Layer 8 of a small transformer language model trained on English Wikipedia (15 layers, counted from 0, width 64).
A neuron's activation on a vector x is SiLU(gate . x) times (in . x), where the dot is the dot product.

Input weights of the MLP neurons that the questions are about. A number n stands for n times 0.0053.
n9 gate: 20 31 -30 -17 -13 -26 48 -22 4 -4 2 -32 28 29 -10 -16 9 -14 39 5 26 11 12 19 31 -55 -15 -23 -14 -69 19 -6 -9 6 53 -41 44 -27 29 3 -3 13 11 14 42 18 -9 16 18 37 -46 -12 16 21 0 7 1 -3 80 -33 -7 16 42 11
n65 gate: -9 13 6 20 -19 3 -2 7 27 -20 -57 9 -42 -43 -2 -7 2 1 -22 0 12 -35 -88 -5 -25 -17 27 -11 -18 27 -39 0 -36 -25 -12 -23 47 -18 -10 -62 -11 -17 42 -3 43 1 -36 40 27 15 -44 10 41 9 38 48 59 10 -35 -12 8 12 15 -5
n67 gate: 15 0 -8 -14 -51 25 -54 -27 -3 5 14 27 20 -22 -6 -2 13 85 -1 44 22 49 -11 37 -46 5 10 9 -33 -25 23 -9 7 36 -14 8 -4 -10 -41 7 -17 -48 -7 3 -46 17 -15 -5 -4 29 -11 38 -21 5 25 -26 -7 -16 6 22 0 -5 -10 -5
n85 gate: 9 2 -22 44 -21 -46 -1 2 8 -21 30 29 8 -30 1 -44 4 5 0 54 -52 -18 -42 -31 -24 21 -18 -7 -12 -3 25 -55 -46 19 -23 -14 -27 11 40 -44 -35 17 28 57 -25 -12 -22 41 21 -27 -3 40 36 -10 8 -12 6 -13 8 28 39 -8 7 2
n106 gate: 35 -73 3 34 -1 5 -3 -2 24 -16 21 -18 47 -14 -44 2 44 37 -11 3 -34 35 -13 -47 -14 -7 51 -14 3 -9 -5 19 -49 -45 -9 -48 4 -15 29 1 59 28 -23 -28 50 6 -10 38 -4 16 -59 5 18 38 -8 23 5 21 -35 -45 -9 4 -37 -23
n113 gate: 14 6 20 26 -10 -33 54 15 53 -39 23 -14 -12 -22 2 -48 -5 46 -28 -22 63 8 7 -40 14 3 31 21 -22 -1 0 -25 -4 -23 -12 -3 32 5 10 -12 -30 30 -19 0 28 -34 5 -30 -27 -38 -50 -48 17 11 27 -44 -13 84 62 -32 23 -21 11 3
n119 gate: -14 23 -9 32 -12 -24 19 25 57 0 -9 41 -12 18 -25 -21 43 29 -27 33 -13 48 -36 -52 12 -57 15 -49 9 -29 -22 -5 -6 -15 -16 -25 -18 -13 -63 11 -25 -27 8 -36 29 34 12 34 -37 45 -3 -17 10 -22 -7 10 19 6 17 4 -7 50 15 -21
n120 gate: -17 45 -13 17 6 -45 -21 56 -54 -41 11 4 21 -24 -12 16 39 3 -1 32 -32 -6 30 -13 9 24 39 11 -1 27 11 -36 39 -19 23 -30 -4 -33 25 -40 -8 13 6 9 10 -25 -32 47 -26 -16 -27 26 9 -16 57 18 33 8 22 32 19 1 -55 5
n124 gate: -26 -19 8 -26 -29 -60 28 62 33 -11 -13 27 -8 -18 74 -41 21 -26 -2 23 33 20 -11 -41 20 -19 9 -19 -21 1 4 16 9 20 2 4 18 33 7 -14 16 21 0 -54 -8 -17 28 -8 -11 18 -29 2 36 -1 16 -17 4 3 -14 -16 19 44 -34 25
n137 gate: -12 15 15 26 -22 -15 17 3 0 46 21 17 23 -18 -20 25 -8 33 -9 25 -35 31 -3 12 5 -16 16 -12 37 36 68 -9 -64 -5 9 -14 -15 -48 -2 9 58 -36 35 23 -51 40 16 -35 31 -4 -13 12 -16 39 3 -1 -56 -18 -21 7 -13 -7 12 -11
n142 gate: -26 45 -4 38 -45 -23 11 -27 -21 -5 9 -47 -5 6 -32 19 -45 5 9 95 31 -4 -43 -18 -38 -3 19 9 9 33 -12 -5 -19 -38 20 -44 -15 -60 5 -13 7 -14 21 14 37 -9 -51 -1 -16 -15 -21 -15 -50 -8 -8 38 40 25 -20 80 -8 -24 -8 -28
n145 gate: -43 24 10 -22 -34 -4 -10 -8 47 5 -9 -8 -14 -38 -20 -9 8 66 32 17 -25 9 -9 -13 -3 19 -1 28 -29 36 2 15 -50 -20 6 -47 1 -27 77 -22 27 30 66 -12 -65 -35 5 2 46 -26 -28 -5 19 35 14 13 13 23 -8 -6 -25 -12 -36 2
n164 gate: 25 20 23 -24 -4 21 -7 -56 30 -1 -23 16 9 8 -36 6 -12 -8 4 39 -17 17 -21 13 52 -29 18 -33 9 35 19 -8 -15 -9 26 14 -4 -6 -1 -13 -41 22 44 8 -18 15 24 -30 -16 -15 19 37 -21 -17 -14 -66 17 54 2 -16 30 46 -30 -31
n172 gate: 17 9 -47 5 -22 -63 45 15 25 27 -16 -5 17 35 -4 19 -2 3 21 -49 -3 1 17 -7 0 -5 19 -38 45 37 68 -20 -14 54 -8 -10 3 -39 88 -22 26 -12 35 0 2 -5 -2 -53 -31 -51 -16 -17 34 16 13 -15 2 -29 -3 -14 -3 29 65 -11
n174 gate: 4 -29 9 39 -13 -70 -6 -41 -7 -10 -2 2 46 25 6 5 59 4 -15 -7 44 27 -9 10 -24 -24 38 -30 -53 20 -18 -38 -28 37 51 -27 -21 39 14 -21 -20 -13 -11 -1 30 36 -77 3 -13 11 -27 -35 -18 15 28 -3 2 13 8 0 -1 -1 16 77
n184 gate: 18 -46 4 -1 -13 -38 31 -8 25 35 22 -20 -20 19 -1 -24 32 -23 -7 -4 14 30 8 3 -8 -22 -8 18 -32 57 28 -26 11 23 22 -9 9 18 -7 -11 54 12 13 -12 10 8 37 8 -34 -55 -37 -13 -4 46 24 73 5 27 42 -7 -43 40 19 17
n9 in: 18 0 15 -1 1 23 -13 22 33 6 -30 -3 -11 -5 -27 -24 -19 24 19 -14 -12 -18 -52 -1 13 -7 5 3 8 -42 -14 3 10 -22 12 -24 -20 87 -9 -19 -38 31 -17 6 20 27 5 -4 -9 -2 38 -40 -16 -26 -10 -18 2 -3 -14 36 22 -21 14 33
n65 in: -1 66 24 8 -6 76 8 4 18 -13 28 5 -4 6 93 39 -24 4 13 34 21 22 -30 -24 4 9 -46 -11 -5 16 -12 -1 54 -25 20 -15 48 0 11 4 -18 5 -35 -23 -39 14 -29 -8 10 26 -12 17 29 26 0 2 50 -39 13 -56 -40 49 -46 -7
n67 in: 4 17 -26 -17 12 12 -17 -38 23 -18 -13 26 -33 15 11 16 41 14 -14 -27 3 -11 20 39 -19 25 -2 3 -4 -4 8 29 -16 -4 -9 -13 -12 -2 4 46 4 -41 -15 4 5 15 -12 -7 -16 49 18 -14 12 -4 -7 -9 -35 36 22 28 -36 29 -14 3
n85 in: -14 -4 -19 -5 -25 41 17 -6 -25 -53 38 -25 5 8 -15 -17 8 -18 9 31 -1 19 -9 29 15 -29 5 15 21 59 -5 -29 -2 -57 -15 -10 -1 21 -23 -6 -23 -27 -28 20 -14 14 1 1 18 -18 0 -79 -3 -14 12 29 -39 6 -15 48 14 41 32 -52
n106 in: -39 -22 -13 -19 44 -39 -14 -39 41 -47 -5 -21 -17 6 40 -52 -31 -15 -11 -19 12 42 -37 43 33 4 10 -12 -12 -12 24 17 3 49 15 24 13 -7 21 -45 -31 12 -41 -11 -27 -7 -36 31 -7 -12 -5 -1 -9 0 -10 13 -24 -3 -9 -10 -23 -28 -19 14
n113 in: 21 21 -32 14 -39 -6 17 27 0 10 12 11 -24 -43 3 -14 -34 22 66 5 -53 -21 -36 -14 -46 20 13 43 18 1 25 15 22 -4 -31 18 5 -2 -17 47 10 21 -58 -3 5 23 -20 4 35 -27 -6 6 -4 -5 -22 -27 -22 20 -5 -10 -53 -44 15 -5
n119 in: 4 17 20 46 -46 -10 -5 5 -16 -1 30 30 -47 3 -15 56 48 -32 1 37 23 8 -31 13 10 -10 7 -55 3 12 -5 8 -30 -4 -40 -18 -17 -37 -37 -30 20 10 11 15 -24 15 7 30 50 43 -14 -5 -6 18 -9 -8 -14 -11 -18 34 -22 -40 -28 -25
n120 in: -14 29 -6 14 -3 10 -14 17 -33 -1 -29 -15 -43 -34 -17 -34 -12 -42 43 -21 24 3 -51 -7 57 11 -18 -29 0 46 45 35 29 -18 18 39 19 -32 26 -17 12 12 -4 3 26 40 -66 37 8 -29 0 -15 -17 -6 10 4 -13 3 -36 -7 -2 20 4 16
n124 in: -25 20 38 -10 -6 -2 -17 -4 -5 21 24 27 -13 24 -30 18 -33 -50 17 -29 15 -8 -19 27 -26 13 35 -41 -39 2 -23 -20 31 9 -7 -9 13 -2 8 -19 6 -10 -13 54 3 -15 -37 -20 46 14 1 -12 21 -11 22 -9 -20 -9 4 36 36 3 -30 12
n137 in: 25 -15 -13 55 -39 -43 14 49 -1 20 4 33 7 29 3 13 37 -1 24 -45 0 28 42 -38 19 47 36 18 -31 13 -19 10 21 25 1 8 -14 -3 1 28 19 29 40 -6 -27 -61 24 -10 8 -56 -12 8 4 21 4 10 15 28 20 54 9 -2 -17 3
n142 in: -45 -36 20 -23 -29 -38 9 -14 0 6 -30 -23 37 0 -16 -23 -15 38 33 -25 -7 -12 -33 -10 23 43 -46 -49 -4 -10 -21 17 -3 46 8 -16 -48 8 12 -16 72 -11 -2 30 47 30 0 24 -42 -27 -25 -34 -32 -25 18 27 -4 11 15 -25 5 -1 47 47
n145 in: -48 -26 37 -75 14 1 55 36 15 47 -36 18 7 4 -14 -11 -32 15 16 -48 49 21 -21 -8 -28 -35 2 -22 -34 -16 3 8 -15 -26 -51 -31 10 2 15 -19 17 -1 -25 5 -1 -28 -33 21 41 47 21 19 -19 -36 30 21 -30 -34 -9 38 -43 -32 -5 -28
n164 in: 3 -3 -46 2 23 -10 10 2 9 -43 19 4 -16 -44 30 25 9 -6 20 8 -28 38 22 -2 -7 22 -45 56 36 20 -25 34 1 -26 19 -18 20 -23 27 27 27 -24 -53 32 -34 -11 -14 -17 -9 -35 55 -7 20 -8 18 10 -6 13 18 5 -11 20 13 -11
n172 in: -7 -6 -12 16 36 -5 -25 -75 33 20 -9 22 -20 -14 15 9 -8 52 53 -19 13 8 -6 -40 23 0 -5 -2 -31 -42 4 1 20 6 -21 7 -35 31 -4 -2 -46 12 -32 21 41 -17 -2 -20 -24 -38 18 -20 -23 27 -38 -13 -15 26 -21 2 23 -5 -1 38
n174 in: 17 35 -18 -7 17 -1 31 -27 -19 22 20 70 54 -6 16 -9 14 -41 39 12 -6 7 -29 -25 -79 -17 19 -29 -16 -28 29 40 12 -1 -10 -18 45 -2 -21 52 11 -15 16 -38 -41 2 -7 -36 21 62 23 27 -15 -17 5 -26 52 32 -19 29 -44 -36 -50 -13
n184 in: -46 8 -10 26 17 -39 -9 -24 -11 9 21 -39 11 30 17 -41 -12 -3 -25 10 26 -21 18 -23 14 15 -65 4 22 26 -11 -32 0 -5 -11 -59 -19 42 -18 -38 5 -37 -23 -14 47 47 2 -10 -8 11 21 28 3 26 -2 68 38 18 50 -41 -7 1 36 18

Each question shows a token from some text and the vector x that enters the MLP there. A number n stands for n times 0.069.

"or": 21 -35 -51 6 12 -24 -11 5 4 -2 -17 3 -4 4 18 -6 -15 -11 -22 -31 -5 22 3 -1 10 -2 1 2 4 11 -16 37 -49 6 9 -9 1 -9 10 -41 12 -16 -62 2 10 -25 21 11 -21 1 8 -14 -2 -19 -18 -6 0 26 25 15 -24 21 4 22
Which two neurons fire most, strongest first? n106, n184

" |": 5 13 -11 -22 9 8 3 17 -9 7 -12 -6 -34 7 -11 3 -18 -36 -6 25 9 -22 -8 15 10 2 9 13 -12 -14 -19 22 -19 -2 15 -15 -33 -12 -15 26 -5 19 -9 -1 3 -23 -7 -11 10 -32 35 19 -20 -13 -20 11 20 21 41 -23 -14 -12 2 18
Which of these neurons fires most? n164

" his": -19 12 5 22 13 10 -14 0 22 -9 -7 -21 7 3 -15 6 -1 13 -9 -14 6 13 -12 -4 23 20 9 -17 13 3 -23 51 -4 -3 19 22 -30 6 -10 27 16 18 -3 12 -5 -11 -16 12 -14 2 53 -10 -15 32 -36 21 8 11 -3 -13 -28 -6 3 -6
Which two neurons fire most, strongest first? n106, n142

"7": 0 8 -15 -10 -3 0 24 -15 -5 -7 16 -38 -15 -21 25 21 -14 16 -10 -37 -4 -2 24 9 5 8 -28 -1 -4 18 -28 28 13 -19 -9 9 -3 22 -8 -32 15 -20 -5 14 1 -5 33 -2 -18 6 34 35 20 -26 -5 11 3 10 3 27 4 24 -28 -6
Which of these neurons fires most? n113

"2": 11 8 1 -10 8 0 -10 17 -1 -21 -28 -24 0 -10 1 -1 10 -56 11 36 -18 -22 12 13 9 17 -16 11 -13 21 -19 27 -6 15 -18 -10 -34 -2 2 33 9 15 2 19 4 -28 -14 3 -3 23 35 1 10 -6 -1 -25 13 -15 17 -12 -7 9 23 3
The most active neuron and its activation: n172, at about 0.51

"ary": -7 -11 -28 10 2 33 26 19 4 31 28 17 -5 5 -9 15 -11 -10 -19 -5 -10 18 -14 11 2 2 -6 2 -9 -24 33 20 -5 21 5 19 20 23 -27 -23 0 -9 10 -16 -6 -33 16 -28 -52 11 18 9 6 0 -34 13 1 5 -25 -18 13 -9 -17 10
Which of these neurons fires most? n85

"X": 28 4 -8 0 19 27 7 -3 -13 8 -1 -3 -1 -22 15 -9 -24 -5 20 -35 14 1 32 1 13 -11 -5 -2 -5 14 -17 10 -8 31 12 -9 9 -1 12 1 -62 -13 42 12 -3 -2 -19 2 -10 -9 61 -9 -7 -14 -8 -6 2 -18 -4 15 -28 19 3 19
The three highest activations, in order: n172, n164, n119

" T": 18 -24 13 7 -17 11 0 -24 -10 18 7 -4 14 -16 22 12 -21 -3 30 -33 5 4 2 -4 5 -7 14 -7 13 -9 -9 7 6 10 -7 10 -12 -8 -1 -15 -24 -25 11 -4 -2 -14 4 8 25 6 74 1 -2 -22 1 11 26 -11 -22 57 20 -6 6 12
Which of these neurons fires most? n65

"erm": -16 -17 18 -26 14 16 -3 26 -4 -22 -28 8 4 1 -13 -21 -44 21 1 3 -7 -29 -12 -1 -9 3 -14 29 19 -21 -8 10 5 -7 -10 -15 24 -13 -7 35 -15 4 11 -1 -1 -12 -4 -6 17 32 16 -12 2 2 -43 -23 0 -17 -6 -25 -6 -9 -30 7
The most active neuron and its activation: n145, at about 1.1

" ": 6 -4 18 26 12 -11 -5 19 10 -6 -30 -22 45 -1 -20 3 -18 -16 14 7 -26 3 16 27 14 -6 -3 -9 12 1 -25 28 -3 -2 -17 7 -14 0 4 -7 10 5 -22 15 5 -22 -3 14 1 -13 65 -11 -1 -13 -9 -18 14 14 3 6 -16 6 25 16
The most active neuron and its activation: n164, at about 1.1

"p": -34 10 25 -11 7 14 -34 4 -4 12 6 51 23 -20 16 7 0 -1 -13 -7 -1 -52 1 0 -5 2 6 -5 15 -11 -19 -31 31 19 6 6 13 4 -4 -36 -35 21 8 5 -23 -18 -13 14 16 12 28 -11 -5 -1 -10 3 15 -11 21 22 -12 3 1 -12
The most active neuron and its activation: n65, at about 1.3

" Re": 8 -15 2 7 -1 -11 16 0 -3 10 -3 -25 2 2 -33 1 -1 -33 1 -21 3 19 24 8 25 -3 4 27 24 32 -4 -11 -3 19 14 -12 -30 -14 1 6 23 25 -16 1 2 4 10 11 7 -6 68 -12 -6 -18 -30 19 -6 9 6 23 21 6 -12 16
The three highest activations, in order: n184, n164, n137

" to": -21 -14 -6 24 15 -41 -4 4 14 -7 -12 -25 7 -4 -4 4 -7 8 -8 3 4 7 -16 21 14 14 -6 -6 -12 -3 -35 23 -21 20 14 24 -11 2 4 18 21 0 -27 5 1 -3 4 13 -13 -9 53 -16 4 -9 -41 30 -17 -10 -23 -16 -8 -8 23 -7
Which of these neurons fires most? n65

"9": 14 12 -31 4 15 2 18 4 12 -19 -1 -32 -10 -2 27 -4 -4 -2 -4 -18 1 -6 11 22 -19 3 -25 -2 -9 37 -18 14 19 4 -23 4 -4 12 9 -21 45 4 -27 28 -4 -4 44 -5 -20 10 3 30 22 -34 -18 -25 -6 1 -14 9 -9 16 -35 -5
The most active neuron and its activation: n9, at about 0.19

"|": 10 -1 -7 1 11 -11 -19 16 0 11 -52 -42 -4 -3 15 -5 -15 -19 -3 6 3 -14 -6 4 7 11 15 27 0 6 -15 27 12 -15 5 3 1 -17 -41 22 4 14 2 10 5 -15 9 12 3 -23 60 4 -3 -19 -15 25 3 11 10 -9 -17 0 -30 -2
The three highest activations, in order: n119, n124, n85

"pt": 7 -12 -35 7 -2 21 8 -1 -6 8 -23 -21 27 20 0 -7 1 18 11 -15 16 -10 43 -13 12 -11 35 1 1 3 -28 32 -33 -4 -9 22 -15 9 -23 -1 21 0 -4 2 27 -19 7 -7 -13 6 16 -15 0 -44 -26 -9 -2 6 -30 3 23 32 -11 10
Which of these neurons fires most? n65

"le": 1 -1 -12 0 22 -12 -17 -23 -48 24 -30 25 -13 -12 -14 17 8 -31 28 -6 -20 1 1 14 14 -8 5 11 1 -6 -1 -27 3 -14 7 30 21 -13 14 20 26 9 -38 39 -3 -20 -33 8 -4 9 32 3 -12 6 -12 -25 19 -4 -9 28 -7 6 -22 -9
The three highest activations, in order: n120, n164, n184

"4": -5 27 -10 13 15 13 11 11 9 -14 -37 -29 -8 6 8 3 -7 -19 -11 4 -7 4 19 28 -23 1 -32 -6 -1 42 -10 25 8 23 -9 -6 -26 3 -4 -10 27 7 -16 1 -8 -8 19 19 -39 16 35 16 18 -33 -21 -18 -8 -10 1 -30 -12 11 6 -1
The most active neuron and its activation: n137, at about 0.56

"r": 0 -27 4 -8 28 -4 -16 -2 -11 -6 8 -16 -9 -18 28 36 -17 5 -23 -26 -3 7 3 -10 50 2 29 23 -6 6 33 -22 -18 20 -21 -2 24 -4 -6 2 -4 16 -9 -18 -2 -8 19 -9 23 9 19 -2 21 9 -17 31 -24 3 -6 7 6 0 37 -21
Which of these neurons fires most? n174

"1": -2 -5 -1 6 12 -7 29 -3 9 -26 16 -39 -26 -17 25 20 -23 15 -7 -42 5 -14 8 1 -7 7 -11 -2 0 12 -16 19 4 -23 2 11 -17 5 -8 -33 16 -21 -10 28 6 -9 29 -8 -15 12 16 46 19 -26 -8 -17 -14 -1 4 30 -1 28 -19 -1
Which of these neurons fires most? n174

"nd": 4 -7 13 -5 -20 -5 9 27 0 -14 24 3 -10 0 33 -19 -15 -7 -9 21 -8 -12 -6 -11 18 -11 -5 -28 -22 -12 -1 33 -5 -9 -32 -11 -33 17 11 17 37 32 -25 16 0 -29 20 -31 -20 9 4 12 -8 -35 -17 -18 3 -18 6 31 -14 16 9 -15
Which of these neurons fires most? n119

"B": 14 -8 8 23 -7 9 -1 0 -11 -7 2 -1 -8 -12 2 -1 -35 -6 28 -19 -2 -28 10 -2 -8 18 11 5 1 17 -20 -7 -7 25 -3 -12 -11 1 6 4 -42 -8 -7 30 -6 -3 -33 -8 -1 9 63 8 -43 -12 3 9 -2 -28 23 49 -2 -6 18 14
Which two neurons fire most, strongest first? n85, n65

" C": -3 -27 9 12 9 11 9 9 -11 -6 12 -24 24 0 -5 8 -18 -23 4 1 6 -9 -26 -2 -1 1 18 28 -3 -2 -19 17 17 11 11 -24 -14 10 1 -2 9 -8 10 -18 11 -3 -17 20 1 17 91 -1 -33 -16 -4 6 20 -1 8 -2 9 -7 3 -3
Which of these neurons fires most? n142

"%": 3 -23 -33 -10 13 18 -9 15 2 -10 13 -15 1 25 -2 -27 1 22 -6 1 2 -10 7 2 10 -5 -5 -14 20 10 -10 65 32 -5 -11 -17 15 -1 -18 -34 40 -1 6 19 3 -13 11 10 -6 3 22 25 2 -34 -14 -28 -20 -1 -14 13 -4 24 -26 -28
Which of these neurons fires most? n164

"0": -18 9 15 11 -18 9 35 15 26 3 -19 -8 -17 -14 2 13 -27 -35 -2 17 -12 -34 8 15 11 20 2 6 -8 15 11 13 -15 -5 -16 27 -38 29 -5 49 8 5 -34 26 8 -7 25 -38 -5 -2 30 1 13 -8 22 -13 3 1 -6 -6 -3 0 11 18
Which of these neurons fires most? n113

"8": 5 1 -22 13 12 7 21 1 1 -14 7 -45 -15 -13 27 15 -27 21 -15 -35 -1 -7 2 10 -4 -1 -12 -5 -5 7 -26 14 5 -20 -8 19 -8 5 -2 -30 27 -25 -19 28 -2 -6 36 -18 -11 3 27 40 26 -30 -7 -3 3 1 13 28 13 15 -33 3
The most active neuron and its activation: n119, at about 0.32

" O": 10 -9 0 0 6 -9 33 2 22 -2 -3 -8 12 -8 -31 13 -49 -27 30 -41 0 5 11 4 4 1 10 6 11 24 -21 -19 1 23 -4 -6 -10 -14 13 -8 -19 -8 1 -3 -14 -5 15 -1 -10 -3 77 -11 1 1 -7 7 -7 13 -28 17 -13 -6 7 15
The three highest activations, in order: n172, n164, n65

"ier": -2 4 -31 27 10 19 9 -3 11 -11 26 27 17 -24 -15 -29 0 6 16 -3 -18 7 -3 9 30 21 -4 19 -1 -16 -32 17 14 28 -4 10 37 0 -4 -8 -32 -23 -10 17 -7 -36 3 14 -11 13 27 -4 28 7 -8 -8 12 16 17 -39 3 0 -14 10
Which of these neurons fires most? n113

")": -10 -10 -42 -9 17 16 -21 22 0 -20 8 -32 -11 -3 24 5 -11 20 8 -8 18 8 -2 16 27 -8 -11 0 6 4 -16 31 27 -3 -9 4 4 2 19 -12 17 -5 13 27 -7 4 15 21 0 -34 44 31 -7 -35 -16 4 -7 13 15 5 27 12 -8 3
The three highest activations, in order: n164, n120, n119

"o": 13 45 -10 15 18 39 10 -1 -13 13 11 37 -7 -5 -13 29 7 -23 -8 2 0 -1 33 13 25 3 7 18 -8 2 9 -24 11 -22 -10 29 -13 -5 20 4 1 9 -6 6 14 3 -35 -3 7 0 49 -20 -14 -3 -21 20 8 4 58 -7 1 8 -5 8
The three highest activations, in order: n120, n164, n142

"ap": 1 -8 9 -3 -1 -24 -16 -13 29 -32 28 18 -29 7 -6 -29 -28 -19 -19 21 -2 -24 21 3 20 -11 22 -10 14 -24 -18 10 -11 5 5 0 21 12 16 27 25 -26 -14 20 10 0 10 -10 -8 -7 26 -19 -2 -4 -3 -12 7 -19 -2 48 42 4 -12 24
Which of these neurons fires most? n124

" l": 7 -4 22 14 23 9 13 -1 4 8 -11 -32 -2 3 -29 -7 0 -7 -32 12 -6 1 -3 15 4 2 19 12 6 -21 -8 6 17 21 -12 -5 -40 -1 4 2 7 -8 -8 2 2 -14 21 -34 5 27 57 -8 -20 -1 -3 -6 0 -13 17 -36 -35 -12 -8 25
Which of these neurons fires most? n120

"ion": 1 -10 -30 6 33 3 -5 1 -25 -21 -6 -26 3 11 -42 -13 6 2 13 5 15 -8 0 -1 7 9 20 9 25 -2 -27 27 -16 7 -3 46 13 -20 -9 -15 -5 -1 13 33 -6 -16 -13 -2 16 24 33 11 -4 6 -30 -25 -2 -15 24 -20 5 -2 -14 27
The most active neuron and its activation: n65, at about 0.59

"ase": -2 -1 -31 1 -10 7 5 0 -8 9 -20 -30 -13 31 -4 -15 -7 0 -1 -10 11 -4 24 2 7 6 1 -7 19 -1 -18 41 -16 12 -15 53 2 -11 26 7 34 -17 -6 42 18 -8 -24 0 9 5 21 18 -8 -12 -47 0 19 9 -7 6 4 10 -12 4
The three highest activations, in order: n142, n65, n85

",": -10 1 -6 16 29 13 -14 -2 6 -15 -2 -7 29 -8 -21 46 -14 -1 -1 5 -23 13 -24 27 2 -17 7 2 -1 -24 3 50 -10 7 13 32 12 -13 -12 -5 5 6 17 -9 7 -5 -22 3 18 1 52 5 -2 19 -35 17 15 -4 19 -5 14 3 8 -11
The most active neuron and its activation: n164, at about 1.4

".": 8 7 -13 -38 -31 -14 -18 10 -10 7 -3 -17 0 -18 7 -2 26 -30 -12 11 -23 -7 22 3 11 -4 -20 -1 28 16 -7 18 -7 2 4 -1 -30 19 1 33 48 23 -21 10 17 -17 30 7 -2 10 35 7 -8 -11 -8 -11 11 -9 7 -17 35 34 32 -1
Which of these neurons fires most? n164

"e": 2 13 3 7 18 -3 -46 -1 -15 0 10 -6 9 -30 -4 21 10 -14 -11 14 -4 -2 22 11 44 0 24 5 0 -31 12 -36 -26 9 4 -30 -14 1 -4 20 -23 -8 -24 -12 -9 -7 -23 18 5 8 34 -16 -17 4 -23 23 26 -37 -26 -4 21 7 -15 8
The most active neuron and its activation: n145, at about 0.53

"st": -11 19 -20 18 -6 1 19 -13 -29 -28 16 25 -1 -12 19 36 -6 18 -12 -8 -13 11 1 11 -22 -10 2 -5 -5 15 -3 30 10 -16 -9 -26 -13 1 -17 -5 -44 18 -23 25 -9 -15 59 -1 -10 13 29 1 -9 -36 -8 -21 7 4 10 33 0 -7 31 -9
The most active neuron and its activation: n119, at about 1.7

"3": 7 14 2 -2 14 0 -15 22 3 -20 -28 -41 -4 6 11 -9 20 -39 0 13 -21 -22 14 4 0 -11 -31 13 -15 26 -21 31 -3 31 -12 -15 -23 0 12 10 9 15 -6 6 -6 -10 3 3 -8 14 41 13 -1 -17 -7 -16 10 -32 30 -22 -8 8 23 12
Which of these neurons fires most? n174

"g": -4 38 19 12 5 15 -4 -11 -15 -4 -28 22 -7 -30 35 1 -18 -3 1 -25 -13 13 28 -13 3 -35 20 10 -19 15 9 -4 -4 -8 17 -15 15 -30 -21 -12 -3 -20 -29 19 25 -5 -1 -4 11 14 39 -20 0 -23 0 19 2 18 -2 37 -16 1 -6 2
Which of these neurons fires most? n120